Layer 4 of a small transformer language model trained on English Wikipedia (11 layers, counted from 0, width 128).
A neuron's activation on a vector x is ReLU(weights . x + bias), where the dot is the dot product.

Input weights of the MLP neurons that the questions are about. A number n stands for n times 0.0043.
n16 (bias -0.008): 26 7 3 20 11 45 -21 -61 18 20 -7 43 3 17 -36 -37 -16 3 -30 22 -18 3 -23 -6 13 -7 20 -7 -28 11 19 2 30 40 -46 15 -29 3 39 -4 1 -2 14 -36 41 89 2 17 -4 30 19 30 -50 -18 -25 -26 -63 -23 18 -22 14 -3 8 -5 -10 -23 -16 -36 20 -61 -58 17 -10 -9 22 -15 -4 32 -3 -26 -13 17 23 27 39 6 18 -1 37 21 11 -20 11 -5 -16 -14 16 5 -4 0 7 -77 -10 -61 14 -17 10 17 -4 -50 37 -37 -12 -29 -23 -8 74 35 -34 13 -24 -13 -1 31 7 11 34 -7
n113 (bias -0.031): 73 28 -10 18 -6 -18 2 -58 15 -12 2 -8 -29 -43 -23 -22 23 -42 -7 14 -2 15 20 -11 -27 2 -15 -7 56 13 14 39 14 -22 -57 25 7 51 -4 -20 -25 -22 12 -12 -14 42 44 53 -51 -10 9 43 42 17 23 9 22 -21 -10 -20 18 -40 -40 11 6 -37 -10 -16 19 0 -37 9 30 14 -1 27 9 30 -47 55 12 -17 3 14 35 37 -13 24 -10 -46 -21 -9 -57 -46 11 -4 -10 -8 -1 15 21 3 -22 -1 22 3 -6 9 -28 57 11 21 36 -6 -20 18 11 -12 -40 -30 -9 1 28 31 -56 24 -3 -20
n181 (bias -0.047): -9 -56 14 14 -12 -21 -8 -24 57 40 26 21 3 36 8 -41 -42 14 24 41 -1 -26 13 -25 3 -19 3 32 -27 -6 -8 1 38 -8 20 -24 -7 0 55 47 2 11 -25 17 18 10 22 24 -9 32 -32 -38 -2 17 -20 -17 -22 -35 -17 21 5 25 -8 1 -10 12 5 -19 -2 -3 1 -7 -25 44 26 -29 5 -27 -41 4 -18 7 54 22 -10 -27 8 1 -14 -6 -15 -21 -26 -12 -14 5 14 2 -16 -13 -15 -9 -16 -31 -15 -11 -9 16 9 18 -2 -14 7 0 -28 22 -16 -32 -11 20 -17 12 31 6 1 11 19 33
n197 (bias -0.006): 4 -28 -6 -10 -2 15 -26 -32 39 -5 52 -4 -91 28 -6 -15 20 -5 37 -33 -15 -14 35 36 20 -40 23 -2 62 18 43 -5 -3 9 -6 0 13 7 13 0 21 -21 -45 -1 -46 80 21 52 7 32 -19 -13 28 -23 -45 34 -13 -34 -28 40 -22 3 32 35 9 3 14 9 34 -17 39 4 -38 0 10 -2 -2 21 -37 -11 45 -17 32 -4 7 11 -28 -26 1 24 24 6 -16 -6 -67 64 -8 -16 -6 0 -21 1 34 27 -12 -10 19 12 -65 -15 1 22 32 -22 4 -52 6 -42 -51 -23 -21 -37 34 -14 -35 49 -20 -4
n225 (bias -0.032): 38 -4 -13 -24 -25 22 -47 -15 25 31 5 72 25 39 -3 -6 21 2 40 0 -42 12 5 1 59 34 -26 -38 -45 20 43 -22 19 -33 23 12 -35 -44 -4 -20 -18 2 -15 23 16 21 12 4 -3 68 4 3 -41 10 15 -7 -38 -17 -41 -27 -32 57 -9 -1 4 -5 -3 47 4 23 -10 -1 10 36 -11 52 -26 -6 -67 -5 12 -19 0 -26 -14 -24 10 9 37 28 4 -20 31 -62 -16 16 -14 -14 -49 -7 -7 -3 45 -10 2 -4 12 7 11 -7 -33 17 36 -50 11 -29 -17 16 -18 3 4 -16 -9 4 -2 4 -22 1
n242 (bias -0.004): 5 -64 -52 28 1 44 -69 14 15 29 54 15 -16 -23 -30 -32 -38 -2 -12 38 3 -8 13 30 36 -25 7 -22 35 11 26 -59 -56 -18 14 6 -27 -16 -6 1 15 -32 -83 29 -16 41 -40 7 76 22 -22 -28 -7 -16 -30 -9 19 4 -54 -27 -51 -32 29 51 16 39 3 17 -8 25 17 22 5 1 13 -35 9 19 6 20 11 -36 -8 -5 39 -6 -25 31 24 -15 -38 48 -34 -35 23 8 -30 -34 -36 7 40 -37 -8 43 38 -6 12 86 -17 -49 23 -22 -4 34 -34 24 7 58 -39 -19 -13 -28 0 19 6 51 13 -14
n276 (bias 0.004): 25 21 3 -4 -15 -12 0 -94 14 -19 11 2 -30 -16 -6 -1 14 -42 9 -15 29 1 -20 -17 -2 11 -27 -15 -10 6 2 -18 -33 11 -26 -13 72 23 28 17 41 -32 -22 -5 46 19 11 64 51 40 6 33 37 -56 1 14 -37 -15 -5 -16 -21 23 -24 -11 25 -12 33 -20 -2 -6 -34 29 1 31 44 12 39 12 -11 -29 11 2 20 -1 24 -5 -2 52 5 8 1 -36 -38 -14 -22 65 -5 34 2 -25 24 -4 2 8 -11 3 -4 10 -8 8 49 -37 -4 -26 2 -34 7 20 1 -24 11 19 -24 19 -57 64 -2 19
n318 (bias -0.014): 23 18 15 -9 41 4 15 -60 45 -17 -9 18 -11 21 -19 -27 1 -10 40 27 -33 -41 1 -38 -1 9 16 1 -24 5 25 -6 -19 -30 -16 22 46 -2 26 29 8 27 -5 4 -2 13 34 9 -33 6 -7 -44 30 16 -38 2 -2 -10 -22 -40 25 23 -16 -19 -30 2 -7 8 34 -21 -38 -2 33 0 9 16 22 -1 2 34 3 -51 -14 3 -24 32 -25 -27 -22 31 32 -45 -6 6 -2 -25 10 -4 -20 -13 41 -32 7 -10 3 24 32 -8 8 -2 0 11 6 -26 -25 2 8 41 22 -28 -30 -24 51 -23 12 3 -25 20
n362 (bias -0.014): 30 15 -79 -22 5 67 9 -17 60 21 -23 24 -65 -45 1 15 35 -1 11 18 -24 -14 -25 -22 14 63 7 -17 22 11 11 4 -49 73 -13 31 -6 -22 11 -14 26 34 -9 -9 28 19 -43 24 -15 53 42 10 6 -32 9 -14 -35 -51 -20 42 23 17 45 -45 -9 1 -4 32 -4 -10 -62 24 9 10 -14 -3 38 5 -48 -24 4 -16 -26 -8 -4 -35 -21 38 -5 28 -38 9 -48 10 -48 -27 -25 41 -15 12 51 -47 55 -26 2 1 53 3 -36 19 13 -16 15 -29 -5 30 -3 15 -23 -37 -10 -7 11 14 -26 28 -29 -8
n364 (bias 0.018): 59 -16 -26 -26 4 29 -6 17 53 -19 27 3 -71 0 -20 -2 33 -56 -15 -4 16 -45 5 21 9 15 11 9 32 7 48 -18 -74 -5 -24 13 39 -38 -6 -19 22 -23 -38 -41 -50 65 8 3 -25 -4 7 2 -24 -30 -22 -15 -3 -50 -14 35 5 -32 -2 13 33 2 34 -10 -2 42 -6 27 -28 37 6 28 -9 -16 6 24 -9 -8 -15 26 -19 6 -15 -27 -3 17 35 -17 -13 -26 -20 42 -22 -49 11 -19 -43 -7 14 35 -3 -9 28 -3 -11 -34 22 36 5 30 -13 -18 5 11 -31 -30 -18 23 3 5 12 16 23 28
n394 (bias -0.026): 27 8 -1 8 2 21 -21 -4 8 6 6 -17 17 -11 2 -3 -18 5 9 -11 18 -19 51 4 17 -16 25 9 18 -1 4 -13 -61 -30 -49 33 62 0 -10 2 65 -26 -15 -5 -10 -18 12 12 11 -10 7 -22 26 -42 14 -18 10 -5 17 -17 2 5 -3 -17 -6 10 5 44 13 9 49 1 -3 -44 -7 34 -2 16 0 3 10 -26 69 -30 17 -34 1 7 15 -4 -32 0 -65 -2 -18 -21 -4 -11 9 -27 -10 -58 36 42 13 -8 2 7 3 -17 -24 17 28 -34 58 -59 -8 29 12 -12 14 -38 18 35 29 22 -39 -17
n409 (bias -0.008): 9 -52 21 21 -36 20 -68 -46 0 19 11 50 -3 -27 12 8 15 8 19 -35 -4 24 11 -9 25 -49 8 -19 5 16 -12 -24 22 0 -18 -38 10 4 27 -11 -22 -4 7 -7 10 5 20 14 -2 -3 -47 -42 -6 -29 9 13 6 -42 -12 -14 15 28 -25 38 -25 -4 19 6 -3 12 -22 26 -23 26 78 -38 43 0 -36 -11 -45 -23 3 -2 29 -16 -28 -1 -22 14 43 38 -33 8 -19 4 -1 24 4 -30 -3 2 -5 18 -25 -19 10 -15 5 -37 13 26 21 9 -4 5 -25 -1 28 -3 32 -30 -26 -5 53 60 4 -17
n438 (bias -0.006): -29 -12 -12 -26 19 47 -43 10 -23 -43 10 -7 6 -41 -26 -9 13 21 17 -3 -26 18 -33 -27 -15 28 0 16 1 22 26 28 19 12 -21 -3 -15 26 18 -15 10 34 -16 -12 -2 11 60 18 7 32 24 43 -3 -54 0 -32 -2 39 -38 19 11 -6 -48 18 -9 11 -3 -30 29 7 0 39 30 34 28 -15 -36 1 42 49 4 -38 24 -38 4 9 -35 -21 -46 11 -16 -51 -8 -39 21 11 -19 27 -12 -48 29 -2 -23 -29 29 -17 -25 37 15 26 20 -10 -8 35 -21 -7 31 18 7 7 -2 18 -14 -9 -2 1 -12 13
n464 (bias -0.014): -4 -4 -14 11 -19 20 -38 4 -7 -29 1 -72 -19 -2 -13 -16 20 15 9 -10 28 -24 -41 -35 -25 -19 -2 1 38 12 13 23 4 30 -14 -9 5 6 0 13 23 -23 15 -1 17 40 -11 0 6 0 16 24 28 -52 29 -56 -8 -35 28 -37 -32 26 -2 6 21 5 -10 -6 -31 16 -46 31 5 34 14 44 -10 40 -5 40 38 24 36 14 53 45 -52 17 -21 1 -17 -37 2 3 -36 -20 -1 18 -19 -24 10 5 39 -17 8 -6 -21 31 -18 3 -4 47 -2 32 10 4 6 -1 -72 -11 -7 -7 -45 7 -2 -10 -30 43

Each question shows a token from some text and the vector x that enters the MLP there. A number n stands for n times 0.08.

" 32": -10 10 2 7 15 3 4 5 -7 -3 -6 -1 -5 5 1 3 0 -4 0 -3 5 4 -10 1 -1 5 -3 1 -4 -73 -12 -4 5 -1 -2 -18 -5 11 7 4 -18 -11 1 -7 4 -11 -5 5 -4 4 -4 5 2 4 1 3 0 -2 -5 5 8 7 2 -4 -11 -5 -1 -2 -7 -2 -9 -8 -4 -2 -5 -4 -5 -3 5 2 -3 4 -1 3 1 -12 7 -4 0 6 7 5 11 7 5 -9 14 2 9 0 -2 12 -10 -4 -1 10 9 -14 9 11 -3 -21 -6 8 -3 -2 -2 -2 -3 4 5 25 3 -4 -6 -1 5 9
Which neuron fires most, and how strongly? n181, at about 0.36

" critic": -1 6 5 0 9 -13 5 11 -14 -4 3 -11 -2 -1 6 8 -1 -3 -5 -4 -9 -2 3 -9 8 7 -10 -10 -5 -79 -7 18 11 -5 7 1 4 -4 -16 -5 -12 1 8 -10 -1 -10 2 -2 -13 -8 4 9 15 7 3 12 11 -2 10 -4 -7 7 -1 5 2 0 2 7 -8 7 -4 -1 -11 6 -9 -6 15 -1 8 0 12 13 4 13 4 1 -8 6 -2 -7 -8 20 2 4 4 2 10 -2 -5 -14 0 33 -4 14 0 12 -7 -1 -6 -10 -4 -1 -2 10 -14 5 -11 -7 6 15 2 2 -7 0 -12 5 -10 -3
The neuron with the highest activation: n113

" L": 0 -4 -9 8 3 4 -9 3 -3 1 3 6 2 -7 2 4 -5 5 -9 2 -13 1 -9 11 3 1 -2 -11 -1 -87 -2 4 6 -7 11 -4 -1 2 -5 -4 -1 -15 -2 7 -5 3 6 -8 2 1 6 9 -2 -3 3 0 2 14 -6 0 1 1 15 -4 -10 15 -7 7 -2 2 13 -3 2 -15 -4 -1 -1 1 6 0 1 2 -10 2 2 3 1 1 5 0 -1 2 -6 -1 0 -9 10 -2 5 0 1 0 -6 1 2 37 13 5 7 -7 -6 -8 -10 8 -8 -6 -2 7 8 5 -2 9 3 0 4 1 -4 -2
The neuron with the highest activation: n242

"e": -4 8 -9 -7 0 -2 1 3 0 2 -8 5 2 2 11 7 8 4 18 3 -1 0 -4 8 4 -1 0 -2 -7 -84 -3 -5 -3 -4 0 -4 9 8 -11 -10 -7 -11 7 -1 2 -8 0 1 -4 3 11 1 -5 3 6 6 -2 1 -4 -8 1 8 -5 0 -1 16 -2 4 10 11 0 -5 9 2 -9 7 -8 -10 12 -1 2 -2 3 3 -9 -18 8 -5 10 -5 6 3 -5 -4 -2 -3 10 7 1 0 2 12 -3 -3 -3 44 2 -15 15 0 -10 -3 -5 -5 -1 -9 -12 4 6 2 -6 8 -5 -1 8 -7 -8 -2
The three highest activations, in order: n225, n394, n318

"er": -5 14 1 -9 -5 -7 7 7 0 -8 0 -4 -1 -8 7 14 3 -4 2 -1 2 -6 4 -7 3 18 -7 -8 4 -73 -1 -2 -3 1 -2 -3 12 5 -9 -10 -14 -3 9 1 -1 -1 -17 -9 4 9 19 3 3 -1 4 3 -2 0 -6 -5 6 -1 -4 -1 6 -5 -3 -2 -6 6 3 -15 -1 -4 -5 -4 12 -1 4 3 7 6 2 5 -11 -19 3 -6 -5 -3 -3 -2 1 6 4 -9 13 9 0 -7 11 32 0 3 2 40 4 1 -2 2 9 1 4 -1 -3 -8 -18 -5 -6 -4 2 6 -6 3 -3 -6 -7 -1
The two highest activations, in order: n362, n276

"R": -3 -7 9 12 -2 -5 8 -1 -8 -12 -3 8 9 -9 -3 -5 4 6 -8 -9 -4 6 -4 10 0 11 4 -6 -5 -76 -9 12 8 -3 0 -2 -2 -7 6 -5 7 -10 -3 -10 2 7 -12 -3 2 -2 5 12 -13 5 5 3 -1 1 -2 3 17 5 3 2 -8 7 -9 0 -7 1 -3 -1 0 -17 -10 0 -4 1 4 -10 -2 5 -5 -3 6 4 -3 7 1 1 0 5 2 -6 0 -15 13 -2 14 2 0 -3 2 1 -4 30 3 -6 0 -2 4 -2 -1 0 -4 -9 3 1 2 6 8 12 1 -1 -9 0 -4 0
Which neuron fires most, and how strongly? n16, at about 0.66

"ec": -7 11 2 3 -1 -7 11 -4 -4 1 -9 1 2 3 -8 12 1 2 1 -5 4 7 2 -10 5 21 6 -4 -4 -71 -16 15 2 1 -10 0 -2 2 1 -8 12 -10 5 -4 -8 -4 -1 -2 -4 4 5 -1 -6 4 4 15 -5 10 6 -2 12 14 -4 -3 -19 2 0 -8 -3 -7 -10 1 -3 -2 2 6 -11 -7 5 4 -4 1 -17 14 -8 -6 0 14 -2 12 1 -5 0 8 -5 -7 14 5 3 -1 7 2 -6 -6 -1 32 8 -10 6 2 -2 -4 0 -10 -12 -3 0 11 8 -3 -1 4 0 3 -4 -13 0 -3
The three highest activations, in order: n318, n362, n16

" of": -1 -7 7 0 -8 -4 0 -8 -7 -7 -5 9 -5 -7 3 10 -5 12 -9 3 -6 2 9 -5 13 1 -1 1 1 -82 -20 2 -4 0 3 -3 -2 11 -11 2 -13 -6 5 -4 -1 -8 -2 -12 -2 -5 -8 -3 -6 5 4 0 -2 9 1 1 5 12 -1 5 -10 -2 -3 24 1 16 3 -1 5 -2 6 -8 7 -8 -6 2 -9 -8 -1 7 -5 -21 -7 -2 2 -2 -4 13 0 1 -8 3 10 1 7 0 6 39 0 4 -1 25 8 4 -6 -1 3 -9 4 -8 6 6 -6 -14 11 -4 6 2 9 -6 1 9 0 4
The neuron with the highest activation: n409

" Party": 1 6 17 1 -2 -8 -6 -2 -9 2 -1 4 2 -7 10 5 -8 4 7 -3 -6 12 1 -3 6 12 -16 -2 0 -78 -9 14 3 -4 4 -18 -17 -2 7 -16 2 7 -7 -7 2 -2 4 -5 -3 0 2 4 7 -6 0 10 -1 15 2 3 6 8 5 2 -1 6 -2 3 -2 2 10 -3 -1 -1 -4 -3 6 0 9 -9 6 0 -10 2 2 14 -2 -10 -5 -6 11 7 -1 -4 -2 5 13 2 7 -8 3 18 -3 4 -1 20 7 -3 -5 -8 -2 -7 -3 -5 -16 -8 -2 -5 8 6 6 8 -5 -2 5 -13 -1 -12
The neuron with the highest activation: n409

" R": -11 -6 13 7 -5 3 1 2 -7 -2 -1 2 4 -5 4 -5 -8 16 -7 -10 2 0 -5 1 7 2 0 -12 7 -77 -8 16 17 -9 -5 -4 3 -1 -1 -4 -3 -15 2 -6 -5 5 -5 -5 -2 1 6 12 -5 3 5 -2 1 -6 -4 2 6 2 7 9 -16 9 -8 7 -15 -8 -4 -7 3 -17 -6 -4 0 7 2 2 -5 6 -8 3 0 -1 2 -8 8 -2 0 9 -5 1 -4 -14 12 -2 4 1 -6 3 -3 -5 1 32 18 -7 8 1 -4 -5 -3 8 4 -5 0 5 9 8 0 18 3 2 2 10 2 -5
The neuron with the highest activation: n16

"n": 7 10 -6 7 3 -1 2 -3 1 3 -7 4 3 -2 0 5 2 12 9 -4 -10 -4 -5 9 9 9 -7 -6 -7 -76 7 5 -3 11 7 -7 1 -11 -5 -7 0 -5 0 -3 -1 17 -1 -14 3 6 7 13 9 7 0 -3 -10 -4 4 -2 9 -8 11 -8 -9 1 -3 7 8 -2 4 -5 1 2 -7 -1 1 -9 -12 -7 2 3 -10 -1 -2 -11 2 -5 -1 -3 -3 3 1 -3 -1 -9 13 8 -6 2 5 7 -1 0 -10 39 7 -5 1 -4 -9 -1 -2 4 -8 9 -7 -6 -9 2 -6 9 6 6 8 -7 -1 -2
Which neuron fires most, and how strongly? n362, at about 1.9

"an": 2 8 -1 -4 1 -1 -4 4 -3 12 -2 4 -7 -2 14 17 -1 11 3 6 -6 -4 2 -3 8 -4 -9 1 -5 -81 2 15 -6 -6 1 -5 10 -9 -8 -8 2 -3 9 -1 -2 -1 -6 -19 2 0 0 4 9 4 2 0 9 9 2 -6 4 -11 -1 -3 -4 0 -2 -6 3 10 1 -9 5 -6 -12 0 4 -5 -4 3 -3 1 5 4 -15 -5 2 -6 -10 -13 0 6 1 6 3 -8 12 0 4 -4 -8 8 2 5 -14 40 1 6 8 0 -2 -4 4 6 2 -5 -10 3 5 10 -1 0 1 -2 12 3 -10 1
The neuron with the highest activation: n394

"\n": -3 4 -7 -3 2 -4 6 -2 -2 -4 4 0 2 5 1 -8 -5 -10 -3 -8 3 1 3 10 2 4 0 0 6 -78 -7 -3 -2 2 3 -1 7 1 -7 1 -4 5 -7 -2 -1 -10 -8 6 5 -3 3 -4 -2 12 -1 0 6 6 -7 3 6 1 -2 0 7 6 -4 6 -5 1 -12 -3 -5 -6 -4 -7 0 4 4 0 7 8 -3 1 -5 -9 1 5 -7 -3 1 1 -6 -6 3 14 14 1 15 -5 -5 3 -5 7 1 34 1 0 0 0 -2 0 -9 -5 -4 4 -1 -15 -3 2 9 13 -7 5 -11 -1 -2 -4
The neuron with the highest activation: n276

" San": -5 -4 13 0 -3 -8 1 -8 -4 -5 4 -5 -1 13 7 28 -1 14 -15 -16 -3 -2 3 -4 8 -11 5 9 6 -65 -16 14 10 -16 -6 -8 -1 -2 -13 -5 -10 -1 12 -10 -9 3 1 -8 -7 -13 -7 3 3 -2 7 6 1 -2 0 -6 3 -3 0 11 -11 3 -1 8 -6 20 10 -22 -1 -6 -2 1 3 -7 6 -7 -8 14 -1 -11 0 -14 5 -3 -1 -4 5 4 0 14 5 -9 15 -3 7 -8 -7 7 7 6 -1 14 -2 -4 15 -4 -4 6 2 2 9 -8 -9 4 12 10 -5 6 -4 9 3 -2 -6 7
The neuron with the highest activation: n394

"val": -1 13 6 6 11 4 7 7 0 -1 5 1 2 4 12 7 5 -6 1 -2 -6 1 5 -4 -1 15 -9 -9 2 -69 -14 12 -1 -7 -1 -4 15 -3 0 1 2 5 6 -11 -11 -1 5 -7 -18 0 0 1 -8 -2 8 21 -5 1 3 2 -2 -1 7 -7 -21 -6 -6 -3 5 3 6 -5 -2 -6 3 1 -1 -2 3 9 5 6 -12 3 2 5 -3 7 -6 7 11 -9 4 -15 -2 -8 14 -11 6 -1 -5 12 -7 -13 -6 30 3 -8 -3 -2 -2 -3 -1 -12 -11 1 -16 4 4 -7 8 -23 -3 6 -3 4 0 5
The neuron with the highest activation: n318